Layer 2 of a small transformer language model trained on English Wikipedia (8 layers, counted from 0, width 128).
A neuron's activation on a vector x is SiLU(gate . x) times (in . x), where the dot is the dot product.
The model reads these tokens: "ide" "m" "ic" " that" " has" " be" "f" "all" "en" " most" " of" " the" " world"

The vector x that enters this layer's MLP at each token. A number n stands for (n - 128) times 0.014.
0 "ide": 95, 143, 118, 161, 56, 110, 115, 180, 77, 176, 99, 177, 174, 147, 169, 61, 217, 56, 95, 83, 174, 76, 144, 120, 145, 109, 188, 113, 142, 51, 97, 107, 74, 109, 72, 86, 73, 70, 156, 106, 106, 247, 136, 155, 113, 119, 80, 213, 122, 145, 181, 146, 113, 96, 130, 105, 101, 100, 98, 139, 85, 122, 120, 180, 80, 116, 121, 147, 121, 76, 146, 95, 138, 132, 94, 152, 204, 146, 150, 141, 175, 109, 165, 125, 168, 60, 172, 129, 96, 202, 86, 94, 135, 110, 113, 172, 171, 93, 145, 170, 122, 119, 92, 179, 88, 155, 130, 153, 86, 94, 144, 97, 141, 137, 108, 73, 175, 121, 107, 137, 74, 161, 102, 78, 97, 115, 92, 188
1 "m": 137, 140, 152, 91, 44, 120, 113, 187, 88, 166, 51, 171, 132, 139, 167, 53, 217, 46, 120, 79, 188, 105, 172, 71, 144, 101, 149, 100, 164, 59, 120, 114, 69, 105, 70, 103, 64, 61, 153, 115, 110, 199, 140, 127, 127, 113, 54, 185, 94, 142, 130, 143, 151, 107, 124, 90, 92, 113, 113, 155, 87, 151, 117, 171, 82, 79, 81, 162, 91, 72, 155, 100, 139, 161, 76, 137, 182, 164, 125, 142, 140, 100, 168, 82, 167, 70, 162, 124, 110, 190, 77, 107, 150, 138, 129, 91, 194, 119, 171, 168, 115, 142, 149, 161, 84, 145, 111, 107, 91, 123, 154, 52, 151, 137, 83, 93, 148, 129, 141, 85, 77, 151, 93, 108, 117, 157, 69, 173
2 "ic": 91, 163, 115, 110, 33, 112, 111, 169, 141, 150, 77, 154, 130, 190, 139, 34, 173, 42, 114, 93, 185, 46, 119, 99, 140, 103, 140, 125, 138, 76, 147, 139, 70, 113, 81, 66, 89, 45, 131, 90, 106, 172, 119, 96, 96, 176, 85, 200, 113, 138, 160, 101, 116, 125, 116, 91, 105, 101, 131, 166, 104, 89, 136, 160, 152, 63, 83, 152, 137, 116, 147, 69, 159, 160, 148, 134, 186, 157, 156, 83, 196, 82, 204, 88, 145, 54, 206, 95, 70, 90, 102, 96, 141, 121, 126, 166, 150, 105, 159, 161, 106, 163, 122, 179, 149, 164, 96, 112, 96, 166, 160, 83, 114, 109, 129, 111, 220, 164, 144, 121, 138, 142, 125, 86, 112, 127, 93, 165
3 " that": 126, 96, 135, 105, 117, 132, 152, 193, 109, 144, 110, 181, 124, 166, 95, 126, 203, 55, 126, 102, 190, 87, 189, 105, 164, 129, 198, 134, 144, 80, 89, 73, 107, 118, 42, 105, 157, 66, 93, 130, 77, 154, 118, 86, 162, 92, 77, 139, 127, 162, 147, 157, 120, 82, 166, 106, 83, 122, 83, 146, 72, 148, 140, 130, 133, 94, 72, 130, 95, 92, 157, 114, 134, 132, 118, 182, 109, 102, 148, 138, 172, 124, 146, 138, 195, 79, 162, 145, 70, 162, 71, 93, 182, 109, 130, 168, 167, 110, 158, 115, 103, 153, 192, 169, 134, 128, 91, 159, 36, 56, 118, 154, 175, 117, 57, 84, 135, 134, 93, 168, 129, 157, 70, 72, 96, 127, 108, 203
4 " has": 84, 82, 167, 128, 79, 91, 81, 127, 105, 147, 103, 166, 193, 126, 99, 114, 180, 32, 100, 66, 165, 92, 141, 87, 138, 165, 180, 147, 167, 82, 62, 135, 93, 93, 48, 103, 129, 79, 132, 149, 54, 135, 189, 122, 90, 147, 90, 147, 92, 147, 124, 132, 152, 69, 192, 105, 93, 181, 100, 144, 56, 135, 159, 75, 109, 152, 86, 125, 128, 100, 114, 115, 125, 175, 107, 197, 155, 99, 89, 111, 160, 118, 155, 80, 176, 74, 160, 140, 42, 143, 165, 116, 176, 93, 100, 202, 180, 145, 143, 141, 87, 108, 171, 230, 133, 90, 93, 138, 106, 109, 134, 81, 130, 110, 78, 107, 109, 95, 129, 72, 89, 152, 90, 89, 107, 115, 79, 189
5 " be": 120, 133, 161, 151, 125, 103, 83, 106, 126, 177, 91, 153, 169, 116, 121, 129, 130, 66, 73, 27, 170, 125, 160, 101, 107, 174, 112, 120, 169, 99, 88, 69, 148, 127, 57, 116, 121, 44, 131, 142, 64, 112, 171, 104, 77, 166, 182, 141, 68, 157, 103, 107, 155, 45, 205, 127, 69, 188, 115, 126, 149, 99, 121, 129, 132, 132, 124, 166, 96, 106, 120, 107, 87, 163, 90, 176, 140, 128, 171, 95, 148, 97, 121, 123, 152, 71, 120, 94, 59, 148, 152, 112, 98, 103, 103, 220, 147, 95, 161, 98, 150, 134, 170, 244, 157, 110, 137, 113, 126, 96, 139, 127, 100, 40, 82, 111, 138, 134, 96, 92, 137, 150, 62, 91, 88, 113, 65, 145
6 "f": 149, 127, 66, 124, 96, 69, 150, 167, 109, 148, 109, 130, 145, 156, 96, 113, 146, 73, 129, 146, 162, 120, 129, 44, 103, 190, 75, 123, 122, 208, 78, 114, 110, 149, 91, 84, 102, 60, 164, 139, 95, 170, 130, 143, 143, 189, 147, 162, 69, 140, 127, 133, 121, 49, 128, 107, 86, 160, 47, 142, 39, 153, 107, 126, 111, 104, 81, 129, 73, 159, 181, 106, 132, 210, 147, 139, 125, 96, 108, 94, 122, 119, 148, 38, 156, 120, 123, 78, 124, 167, 90, 93, 74, 98, 109, 125, 196, 127, 142, 39, 189, 83, 172, 130, 191, 142, 159, 119, 118, 49, 152, 98, 119, 62, 64, 80, 166, 198, 80, 127, 122, 191, 90, 96, 113, 84, 80, 78
7 "all": 133, 98, 111, 67, 62, 60, 80, 141, 98, 150, 137, 111, 99, 143, 105, 108, 159, 40, 130, 120, 110, 187, 186, 93, 165, 103, 150, 116, 150, 83, 122, 108, 83, 160, 57, 104, 72, 53, 92, 142, 79, 180, 126, 120, 195, 154, 196, 207, 154, 113, 148, 134, 74, 37, 152, 146, 38, 168, 131, 151, 143, 65, 110, 192, 157, 107, 91, 85, 156, 167, 170, 82, 193, 140, 169, 128, 179, 189, 141, 159, 97, 89, 141, 124, 158, 71, 157, 105, 130, 162, 129, 118, 127, 206, 62, 146, 170, 149, 106, 87, 173, 149, 186, 121, 146, 172, 119, 92, 123, 108, 155, 38, 126, 116, 98, 118, 170, 169, 150, 156, 165, 86, 86, 81, 86, 158, 132, 127
8 "en": 187, 69, 110, 131, 28, 170, 70, 155, 61, 170, 110, 169, 201, 206, 82, 72, 206, 58, 120, 96, 163, 148, 92, 88, 152, 115, 125, 151, 132, 31, 100, 103, 67, 90, 74, 59, 119, 96, 141, 99, 63, 169, 124, 117, 125, 111, 95, 187, 132, 141, 160, 147, 114, 106, 112, 140, 89, 128, 164, 120, 141, 45, 104, 126, 176, 80, 110, 193, 85, 123, 134, 103, 115, 127, 145, 135, 195, 120, 81, 117, 138, 140, 161, 106, 138, 81, 131, 90, 89, 153, 124, 108, 134, 166, 86, 126, 172, 41, 113, 100, 105, 170, 80, 97, 103, 150, 139, 103, 106, 98, 86, 12, 143, 103, 96, 122, 116, 184, 160, 233, 128, 109, 62, 110, 129, 176, 109, 120
9 " most": 151, 79, 130, 139, 150, 130, 86, 132, 88, 124, 110, 148, 163, 137, 77, 109, 175, 5, 118, 104, 165, 57, 115, 119, 135, 175, 211, 97, 168, 64, 41, 111, 120, 118, 54, 113, 108, 58, 97, 170, 94, 145, 94, 178, 105, 117, 117, 149, 148, 117, 104, 164, 157, 25, 165, 105, 78, 152, 96, 176, 72, 84, 132, 83, 183, 116, 92, 174, 159, 136, 199, 76, 149, 153, 95, 188, 162, 118, 158, 100, 104, 101, 176, 146, 131, 88, 113, 112, 103, 179, 103, 189, 137, 86, 75, 168, 167, 94, 179, 144, 156, 125, 157, 197, 160, 122, 123, 131, 121, 113, 163, 79, 92, 118, 103, 117, 126, 150, 173, 88, 149, 174, 67, 115, 93, 124, 118, 92
10 " of": 116, 73, 140, 82, 99, 138, 159, 194, 152, 148, 110, 183, 163, 186, 105, 67, 128, 71, 132, 93, 165, 88, 87, 69, 124, 179, 139, 125, 170, 94, 89, 128, 59, 93, 52, 99, 85, 72, 121, 97, 84, 131, 144, 66, 112, 122, 122, 184, 136, 140, 160, 141, 146, 87, 170, 178, 133, 137, 92, 154, 81, 103, 115, 102, 124, 82, 93, 125, 97, 112, 156, 91, 165, 139, 143, 231, 161, 109, 117, 108, 115, 112, 176, 101, 190, 68, 136, 104, 99, 165, 108, 104, 135, 148, 122, 110, 166, 129, 157, 118, 183, 139, 138, 176, 188, 77, 116, 153, 85, 94, 119, 116, 164, 100, 56, 104, 175, 160, 136, 168, 114, 171, 71, 109, 123, 129, 70, 167
11 " the": 138, 102, 101, 113, 90, 170, 94, 187, 104, 151, 109, 162, 151, 142, 117, 96, 157, 75, 135, 108, 168, 147, 119, 90, 115, 141, 212, 93, 141, 65, 127, 85, 101, 111, 48, 30, 94, 89, 127, 154, 73, 136, 140, 58, 134, 112, 111, 167, 98, 158, 128, 75, 158, 86, 134, 146, 108, 171, 89, 110, 107, 120, 165, 95, 136, 124, 70, 177, 86, 94, 129, 96, 184, 146, 102, 197, 116, 153, 165, 117, 146, 120, 190, 101, 221, 91, 136, 99, 71, 141, 118, 100, 96, 133, 136, 170, 156, 120, 135, 133, 123, 105, 161, 188, 134, 100, 112, 138, 34, 105, 128, 136, 145, 104, 88, 116, 159, 131, 123, 113, 94, 213, 73, 40, 96, 118, 127, 182
12 " world": 165, 72, 133, 135, 112, 136, 58, 127, 105, 160, 75, 153, 143, 91, 135, 87, 193, 122, 80, 128, 199, 67, 112, 102, 163, 109, 183, 73, 179, 68, 126, 104, 108, 162, 52, 112, 104, 107, 83, 159, 133, 146, 141, 145, 144, 157, 109, 177, 69, 188, 173, 83, 102, 61, 215, 126, 75, 99, 83, 139, 100, 120, 162, 101, 120, 113, 99, 105, 170, 112, 199, 87, 185, 125, 157, 138, 140, 98, 149, 123, 146, 86, 124, 76, 133, 88, 134, 120, 94, 181, 79, 156, 92, 71, 103, 189, 157, 100, 146, 136, 102, 118, 168, 168, 215, 89, 92, 149, 116, 111, 167, 145, 151, 99, 23, 157, 188, 109, 159, 78, 131, 79, 47, 96, 159, 128, 119, 163

Each question shows the input weights of one neuron of the MLP. A number n stands for (n - 128) times 0.0078.

n55 gate: 142, 69, 148, 146, 167, 161, 148, 133, 133, 126, 151, 99, 94, 175, 97, 145, 148, 205, 124, 116, 101, 91, 158, 84, 103, 176, 161, 179, 83, 107, 124, 177, 131, 141, 122, 182, 125, 118, 131, 161, 100, 129, 118, 100, 172, 137, 148, 87, 164, 120, 169, 135, 103, 162, 145, 130, 88, 106, 85, 148, 149, 180, 144, 118, 147, 111, 132, 106, 95, 117, 87, 121, 149, 175, 105, 125, 170, 146, 138, 163, 124, 92, 130, 162, 83, 126, 109, 123, 130, 155, 134, 143, 126, 77, 94, 120, 154, 117, 166, 106, 81, 129, 120, 149, 146, 128, 87, 135, 102, 120, 120, 124, 114, 142, 123, 118, 117, 142, 137, 139, 159, 51, 112, 76, 123, 122, 121, 155
n55 in: 119, 154, 109, 105, 151, 133, 179, 109, 86, 168, 135, 94, 110, 122, 97, 166, 168, 144, 142, 161, 98, 89, 168, 123, 71, 137, 125, 117, 173, 170, 168, 112, 147, 149, 97, 149, 161, 105, 158, 168, 153, 114, 121, 146, 180, 98, 134, 141, 172, 152, 145, 191, 102, 158, 125, 91, 124, 84, 126, 120, 187, 107, 172, 108, 113, 134, 134, 138, 152, 85, 116, 182, 160, 164, 113, 149, 164, 140, 147, 125, 117, 73, 97, 125, 99, 142, 137, 97, 139, 165, 112, 144, 98, 144, 160, 126, 143, 102, 202, 104, 107, 168, 108, 113, 146, 125, 125, 87, 91, 129, 83, 139, 141, 126, 129, 102, 72, 119, 123, 118, 166, 160, 104, 106, 115, 140, 172, 157
Which token does this neuron like most? 3 " that"

n288 gate: 115, 145, 133, 158, 137, 121, 155, 147, 139, 149, 105, 110, 111, 103, 98, 126, 146, 117, 157, 199, 113, 174, 165, 168, 128, 121, 141, 125, 133, 139, 139, 119, 132, 122, 111, 75, 103, 130, 142, 131, 175, 144, 144, 116, 108, 146, 118, 143, 129, 114, 137, 121, 148, 120, 138, 64, 186, 153, 143, 81, 147, 185, 114, 161, 93, 135, 163, 128, 149, 126, 144, 165, 138, 139, 143, 120, 106, 107, 61, 106, 91, 111, 140, 146, 132, 136, 174, 125, 127, 161, 100, 161, 113, 103, 133, 158, 93, 144, 102, 116, 119, 138, 179, 166, 146, 94, 143, 151, 130, 143, 91, 168, 163, 79, 129, 67, 123, 117, 152, 116, 130, 111, 141, 143, 85, 154, 106, 157
n288 in: 130, 130, 111, 141, 99, 132, 151, 133, 125, 126, 103, 144, 159, 168, 71, 129, 142, 118, 143, 159, 92, 170, 136, 177, 98, 140, 130, 99, 117, 84, 146, 163, 65, 144, 110, 147, 126, 138, 189, 167, 131, 71, 155, 124, 135, 171, 140, 147, 115, 93, 172, 102, 125, 143, 152, 101, 181, 63, 132, 129, 126, 139, 131, 179, 117, 129, 151, 125, 120, 138, 155, 108, 140, 91, 153, 102, 98, 61, 116, 131, 110, 111, 143, 129, 145, 127, 179, 137, 132, 133, 89, 133, 93, 97, 113, 91, 108, 139, 87, 135, 150, 177, 176, 98, 129, 109, 107, 123, 151, 94, 134, 147, 136, 158, 159, 94, 137, 82, 157, 99, 72, 141, 129, 119, 149, 169, 112, 132
On which token does it fire most, and how strongly? 9 " most", at about 0.42

n384 gate: 103, 84, 118, 106, 124, 98, 114, 129, 108, 137, 164, 116, 138, 91, 111, 142, 130, 168, 88, 191, 116, 127, 112, 156, 139, 91, 88, 93, 140, 148, 142, 87, 125, 124, 78, 160, 177, 102, 111, 97, 118, 108, 82, 51, 140, 168, 149, 106, 88, 141, 135, 106, 146, 122, 127, 165, 156, 89, 131, 192, 132, 123, 110, 125, 88, 111, 129, 158, 159, 108, 135, 81, 185, 197, 136, 131, 163, 140, 114, 154, 129, 141, 121, 195, 119, 122, 131, 168, 146, 58, 149, 132, 124, 133, 104, 132, 127, 124, 187, 141, 77, 134, 135, 105, 124, 155, 99, 99, 103, 165, 165, 117, 176, 144, 149, 115, 106, 162, 120, 146, 116, 158, 133, 177, 123, 121, 149, 164
n384 in: 114, 146, 140, 125, 126, 108, 148, 126, 124, 184, 145, 172, 59, 142, 154, 107, 171, 151, 120, 125, 105, 161, 110, 120, 100, 119, 153, 159, 90, 85, 161, 82, 147, 122, 104, 123, 128, 148, 112, 145, 110, 132, 88, 165, 130, 116, 93, 93, 199, 135, 108, 110, 125, 111, 115, 133, 84, 135, 170, 106, 126, 105, 148, 171, 113, 118, 172, 99, 117, 118, 88, 165, 125, 137, 153, 162, 101, 115, 144, 98, 101, 114, 98, 155, 90, 94, 163, 165, 93, 125, 144, 144, 118, 126, 156, 161, 156, 130, 162, 156, 185, 155, 139, 101, 116, 144, 109, 77, 109, 102, 131, 192, 131, 103, 136, 130, 138, 111, 192, 145, 117, 147, 130, 135, 69, 107, 148, 103
Its three highest activations, in order, are on tokens 6 "f", 4 " has", 7 "all"

n383 gate: 123, 78, 113, 111, 119, 117, 98, 141, 163, 91, 144, 145, 144, 139, 133, 104, 126, 119, 148, 112, 124, 145, 162, 147, 126, 82, 152, 123, 114, 130, 126, 81, 134, 165, 156, 144, 155, 94, 194, 126, 98, 110, 36, 95, 110, 141, 147, 106, 97, 107, 153, 143, 114, 119, 97, 158, 112, 155, 95, 121, 144, 143, 115, 129, 87, 140, 115, 126, 126, 110, 127, 119, 126, 134, 114, 138, 105, 172, 112, 137, 85, 148, 168, 116, 146, 90, 165, 165, 116, 69, 145, 144, 153, 128, 154, 151, 109, 184, 145, 118, 124, 155, 106, 136, 157, 136, 144, 102, 91, 155, 128, 171, 132, 126, 153, 162, 105, 111, 96, 133, 104, 144, 155, 147, 122, 132, 141, 168
n383 in: 130, 151, 82, 151, 99, 155, 172, 129, 144, 111, 103, 105, 128, 82, 159, 75, 117, 95, 149, 159, 81, 125, 121, 168, 119, 143, 123, 178, 97, 124, 133, 155, 109, 62, 103, 129, 171, 112, 125, 138, 102, 134, 188, 165, 169, 131, 77, 153, 105, 108, 174, 128, 128, 125, 131, 63, 97, 154, 165, 77, 125, 145, 124, 182, 109, 115, 122, 126, 111, 104, 144, 176, 125, 105, 118, 110, 149, 109, 154, 115, 165, 145, 135, 151, 97, 128, 137, 103, 102, 112, 101, 127, 129, 104, 120, 65, 148, 134, 119, 151, 125, 100, 117, 130, 97, 113, 127, 158, 141, 101, 97, 180, 131, 126, 151, 128, 118, 153, 153, 155, 129, 124, 80, 88, 112, 115, 193, 171
Which token does this neuron like most? 3 " that"

n116 gate: 104, 91, 76, 165, 159, 104, 120, 86, 127, 122, 139, 108, 179, 102, 146, 120, 126, 139, 154, 143, 122, 123, 123, 88, 147, 141, 120, 133, 179, 167, 106, 125, 124, 145, 111, 146, 163, 78, 107, 139, 139, 125, 76, 137, 137, 75, 152, 165, 125, 98, 118, 159, 123, 158, 94, 107, 120, 107, 147, 80, 93, 215, 186, 122, 128, 131, 126, 120, 147, 105, 148, 123, 102, 150, 170, 124, 156, 211, 111, 120, 154, 124, 82, 155, 172, 105, 128, 173, 110, 101, 195, 169, 110, 85, 172, 129, 118, 129, 95, 131, 139, 144, 134, 127, 121, 106, 112, 147, 100, 115, 70, 121, 137, 149, 154, 166, 110, 120, 157, 116, 111, 130, 152, 119, 128, 171, 163, 120
n116 in: 85, 119, 134, 95, 145, 111, 132, 110, 133, 130, 158, 122, 141, 97, 134, 124, 98, 108, 61, 155, 125, 81, 126, 148, 182, 107, 152, 174, 141, 111, 137, 109, 167, 133, 125, 129, 103, 132, 139, 146, 119, 119, 121, 119, 114, 139, 112, 134, 141, 153, 106, 99, 68, 108, 124, 132, 102, 120, 153, 150, 88, 82, 127, 112, 149, 113, 110, 118, 150, 100, 122, 68, 168, 178, 146, 118, 133, 106, 145, 174, 123, 116, 100, 107, 137, 151, 103, 162, 174, 68, 96, 133, 133, 120, 156, 109, 102, 89, 109, 132, 76, 100, 107, 101, 122, 118, 138, 120, 106, 93, 152, 163, 105, 174, 110, 112, 108, 110, 99, 111, 136, 131, 138, 150, 91, 118, 100, 168
Which token does this neuron like most? 8 "en"

n399 gate: 86, 93, 178, 146, 102, 119, 162, 110, 160, 154, 165, 171, 114, 135, 135, 118, 128, 137, 167, 139, 93, 139, 85, 107, 138, 80, 118, 123, 138, 107, 133, 123, 144, 146, 127, 123, 142, 93, 135, 118, 72, 113, 124, 140, 148, 123, 169, 106, 108, 111, 138, 146, 146, 115, 99, 116, 129, 157, 180, 116, 132, 115, 41, 158, 121, 100, 101, 111, 151, 113, 144, 96, 125, 120, 101, 127, 131, 102, 90, 125, 136, 117, 126, 112, 144, 88, 107, 178, 118, 146, 123, 129, 141, 209, 148, 120, 141, 98, 160, 157, 162, 106, 131, 148, 120, 121, 92, 130, 107, 106, 121, 135, 137, 117, 182, 95, 158, 194, 117, 85, 180, 150, 103, 79, 133, 100, 130, 111
n399 in: 98, 172, 137, 121, 143, 121, 175, 93, 131, 119, 130, 148, 135, 163, 121, 110, 106, 103, 80, 101, 140, 118, 135, 94, 150, 97, 147, 102, 157, 137, 153, 101, 139, 106, 145, 114, 148, 103, 144, 144, 111, 144, 187, 164, 113, 154, 182, 131, 121, 177, 109, 149, 164, 184, 138, 114, 114, 124, 120, 170, 126, 151, 89, 168, 162, 115, 175, 150, 102, 97, 148, 164, 80, 159, 115, 209, 143, 72, 138, 136, 82, 96, 155, 118, 132, 97, 106, 127, 139, 147, 116, 72, 138, 151, 160, 79, 77, 115, 144, 173, 161, 122, 146, 140, 130, 153, 124, 162, 140, 139, 104, 150, 114, 109, 122, 130, 133, 159, 159, 163, 145, 138, 130, 139, 148, 115, 73, 150
On which token does it fire most, and how strongly? 10 " of", at about 4.5

n114 gate: 139, 123, 191, 163, 120, 119, 143, 114, 109, 115, 179, 149, 120, 133, 91, 135, 110, 94, 157, 108, 74, 142, 71, 84, 149, 167, 106, 193, 99, 73, 92, 158, 149, 124, 170, 115, 141, 152, 121, 131, 190, 80, 179, 85, 148, 140, 154, 138, 200, 168, 186, 128, 96, 179, 123, 146, 85, 134, 49, 150, 155, 150, 98, 108, 189, 103, 149, 168, 133, 150, 86, 153, 151, 134, 94, 151, 110, 131, 135, 90, 136, 155, 164, 174, 71, 110, 124, 119, 151, 163, 153, 150, 110, 106, 136, 124, 198, 204, 151, 118, 68, 139, 119, 111, 128, 127, 81, 120, 40, 89, 100, 122, 169, 72, 118, 136, 102, 129, 114, 159, 126, 149, 140, 98, 108, 86, 118, 142
n114 in: 154, 177, 96, 113, 70, 124, 72, 141, 89, 88, 128, 137, 173, 125, 144, 78, 158, 99, 159, 131, 94, 104, 95, 128, 132, 116, 79, 149, 158, 160, 160, 125, 125, 141, 122, 155, 146, 117, 98, 127, 144, 66, 140, 71, 135, 119, 144, 95, 166, 61, 104, 95, 129, 128, 187, 99, 172, 118, 147, 163, 122, 158, 75, 127, 114, 121, 57, 125, 127, 123, 130, 133, 126, 156, 127, 128, 147, 142, 152, 102, 89, 122, 121, 95, 112, 119, 75, 117, 144, 81, 103, 132, 151, 123, 134, 178, 183, 180, 115, 139, 149, 74, 120, 121, 132, 123, 163, 129, 176, 81, 92, 130, 69, 142, 125, 120, 157, 110, 164, 139, 165, 92, 133, 123, 139, 152, 140, 126
On which token does it fire most, and how strongly? 0 "ide", at about 0.44

n460 gate: 167, 138, 121, 131, 79, 110, 173, 141, 130, 120, 195, 125, 149, 130, 137, 101, 112, 106, 130, 89, 111, 144, 131, 79, 108, 85, 148, 134, 125, 143, 155, 120, 128, 103, 146, 78, 120, 137, 91, 98, 159, 112, 95, 167, 120, 161, 139, 148, 123, 169, 138, 163, 87, 116, 162, 115, 130, 89, 106, 141, 85, 140, 58, 111, 115, 178, 138, 136, 104, 118, 152, 150, 150, 104, 87, 137, 67, 124, 127, 175, 137, 131, 143, 67, 111, 159, 131, 107, 68, 157, 80, 94, 77, 122, 131, 92, 112, 134, 136, 129, 126, 111, 95, 203, 96, 149, 131, 94, 116, 141, 96, 91, 83, 140, 113, 127, 112, 117, 118, 113, 168, 117, 118, 110, 186, 86, 131, 112
n460 in: 129, 77, 118, 93, 116, 53, 105, 91, 148, 144, 158, 123, 140, 155, 173, 101, 82, 115, 126, 85, 104, 81, 147, 68, 138, 124, 88, 140, 119, 142, 114, 132, 147, 138, 140, 68, 118, 164, 125, 127, 167, 96, 114, 167, 128, 152, 127, 162, 132, 122, 162, 150, 136, 126, 169, 154, 158, 123, 130, 125, 80, 144, 86, 89, 145, 123, 116, 159, 133, 141, 139, 97, 98, 145, 110, 140, 134, 165, 105, 169, 168, 137, 104, 162, 120, 141, 149, 105, 129, 108, 126, 98, 141, 165, 152, 105, 136, 150, 161, 106, 154, 130, 137, 180, 136, 139, 159, 120, 135, 119, 99, 130, 106, 126, 114, 122, 141, 92, 146, 117, 158, 185, 67, 122, 171, 112, 126, 111
Which token does this neuron like most? 6 "f"

n215 gate: 160, 111, 133, 121, 163, 101, 141, 138, 130, 156, 149, 126, 150, 172, 124, 98, 162, 165, 169, 136, 102, 116, 144, 105, 169, 117, 124, 121, 115, 151, 102, 98, 140, 167, 144, 138, 100, 116, 200, 85, 147, 120, 97, 119, 144, 129, 153, 159, 141, 181, 94, 108, 141, 132, 125, 145, 82, 125, 140, 160, 88, 131, 104, 127, 153, 126, 109, 143, 143, 80, 132, 113, 96, 133, 97, 187, 153, 163, 109, 178, 154, 148, 132, 178, 143, 116, 93, 136, 132, 149, 162, 103, 107, 140, 129, 71, 130, 106, 122, 108, 134, 109, 117, 116, 119, 153, 89, 161, 127, 124, 130, 114, 104, 171, 127, 140, 131, 127, 125, 143, 109, 137, 86, 130, 130, 127, 133, 98
n215 in: 83, 125, 135, 175, 97, 139, 132, 148, 151, 144, 118, 130, 133, 150, 134, 129, 113, 139, 146, 117, 128, 98, 169, 144, 111, 141, 94, 134, 91, 110, 115, 135, 106, 155, 108, 176, 121, 76, 210, 158, 139, 158, 149, 126, 142, 104, 130, 151, 161, 100, 165, 103, 96, 99, 113, 170, 166, 156, 136, 144, 110, 123, 116, 119, 107, 164, 138, 114, 133, 102, 102, 155, 154, 163, 99, 148, 106, 94, 79, 97, 117, 104, 88, 152, 161, 132, 119, 142, 119, 164, 108, 138, 95, 154, 98, 111, 115, 139, 101, 130, 63, 134, 128, 155, 109, 102, 135, 96, 126, 106, 139, 150, 85, 170, 78, 92, 139, 138, 214, 141, 106, 107, 137, 101, 140, 138, 118, 147
On which token does it fire most, and how strongly? 0 "ide", at about 1.9

n462 gate: 107, 108, 99, 115, 153, 70, 102, 124, 161, 72, 108, 105, 135, 111, 111, 105, 133, 101, 137, 97, 130, 116, 130, 138, 131, 98, 160, 110, 135, 148, 116, 141, 145, 111, 158, 86, 92, 169, 139, 56, 104, 132, 131, 135, 153, 161, 157, 139, 145, 151, 121, 140, 106, 140, 174, 178, 141, 101, 88, 153, 109, 143, 137, 160, 147, 141, 137, 146, 92, 136, 104, 162, 116, 117, 170, 140, 133, 113, 114, 141, 129, 90, 143, 123, 95, 136, 180, 135, 127, 99, 134, 108, 121, 119, 124, 129, 108, 134, 154, 134, 156, 113, 206, 141, 145, 143, 120, 148, 153, 136, 178, 121, 130, 104, 139, 118, 167, 154, 91, 171, 153, 94, 157, 134, 156, 114, 113, 121
n462 in: 125, 113, 167, 125, 137, 111, 128, 139, 121, 108, 80, 132, 112, 137, 82, 103, 126, 120, 92, 98, 72, 138, 134, 108, 141, 128, 142, 151, 127, 155, 159, 103, 99, 131, 129, 149, 117, 119, 99, 168, 59, 78, 101, 128, 148, 124, 123, 138, 112, 127, 137, 85, 176, 142, 100, 191, 131, 82, 176, 108, 103, 117, 133, 153, 178, 126, 111, 112, 130, 157, 178, 111, 195, 126, 165, 128, 172, 101, 147, 157, 135, 158, 119, 139, 109, 178, 138, 128, 155, 207, 113, 151, 175, 150, 121, 137, 112, 112, 151, 111, 145, 101, 135, 125, 109, 156, 133, 149, 148, 123, 114, 159, 119, 177, 101, 125, 133, 119, 114, 93, 170, 143, 95, 127, 149, 116, 171, 145
On which token does it fire most, and how strongly? 7 "all", at about 2.5

n237 gate: 88, 105, 91, 147, 88, 130, 76, 103, 197, 90, 139, 154, 130, 77, 99, 85, 64, 91, 130, 112, 104, 113, 145, 162, 150, 157, 139, 134, 146, 134, 101, 122, 158, 117, 138, 99, 80, 133, 151, 136, 154, 110, 135, 115, 174, 97, 157, 147, 85, 122, 118, 142, 138, 137, 94, 164, 110, 133, 118, 115, 136, 116, 180, 179, 137, 85, 126, 153, 109, 145, 112, 87, 82, 102, 124, 111, 158, 127, 98, 120, 139, 134, 148, 142, 152, 94, 130, 144, 124, 162, 171, 146, 124, 140, 127, 102, 125, 119, 154, 126, 115, 172, 111, 107, 144, 114, 96, 158, 130, 166, 132, 183, 154, 105, 173, 174, 133, 106, 139, 102, 91, 137, 132, 100, 168, 147, 83, 130
n237 in: 114, 142, 111, 185, 143, 130, 87, 123, 132, 157, 84, 188, 130, 127, 131, 94, 114, 140, 146, 115, 78, 96, 136, 123, 142, 148, 120, 148, 136, 156, 138, 121, 140, 117, 155, 104, 95, 149, 104, 160, 140, 147, 154, 113, 114, 159, 144, 142, 126, 129, 150, 163, 147, 160, 120, 166, 125, 158, 163, 139, 149, 115, 205, 141, 139, 168, 144, 109, 90, 159, 74, 152, 120, 171, 113, 118, 174, 126, 91, 111, 91, 109, 171, 138, 124, 79, 96, 154, 126, 111, 126, 162, 95, 169, 163, 122, 167, 146, 140, 150, 137, 152, 119, 138, 123, 143, 169, 149, 138, 120, 142, 133, 147, 117, 106, 158, 144, 85, 132, 126, 133, 152, 115, 115, 151, 169, 109, 126
Which token does this neuron like most? 3 " that"

n258 gate: 137, 124, 165, 167, 133, 170, 128, 172, 94, 124, 182, 119, 119, 88, 97, 157, 134, 68, 132, 209, 127, 148, 136, 109, 183, 137, 95, 89, 128, 112, 103, 113, 66, 112, 73, 148, 140, 131, 143, 158, 210, 157, 135, 112, 127, 122, 203, 88, 123, 117, 109, 138, 144, 113, 173, 126, 147, 156, 108, 81, 126, 164, 60, 133, 143, 160, 138, 152, 140, 125, 190, 146, 164, 103, 185, 117, 93, 84, 132, 143, 150, 147, 109, 72, 171, 118, 163, 143, 143, 126, 132, 100, 101, 163, 146, 118, 128, 90, 164, 131, 121, 129, 102, 174, 118, 122, 146, 151, 108, 146, 162, 139, 125, 104, 147, 110, 123, 198, 119, 131, 163, 152, 94, 129, 146, 157, 149, 137
n258 in: 96, 143, 147, 148, 135, 154, 165, 121, 152, 108, 118, 67, 69, 159, 136, 122, 116, 146, 110, 148, 113, 137, 99, 120, 155, 82, 109, 106, 168, 164, 125, 118, 138, 157, 83, 139, 107, 42, 95, 148, 142, 157, 146, 118, 62, 145, 130, 136, 134, 147, 114, 99, 133, 162, 94, 121, 132, 154, 97, 125, 173, 113, 101, 135, 139, 124, 142, 137, 147, 69, 118, 140, 147, 115, 182, 110, 132, 96, 157, 62, 144, 97, 118, 109, 152, 126, 118, 179, 143, 109, 161, 121, 122, 91, 146, 140, 120, 162, 118, 93, 126, 139, 145, 168, 100, 85, 117, 124, 78, 145, 117, 149, 156, 127, 72, 126, 127, 139, 118, 134, 97, 102, 129, 157, 127, 161, 179, 105
Which token does this neuron like most? 12 " world"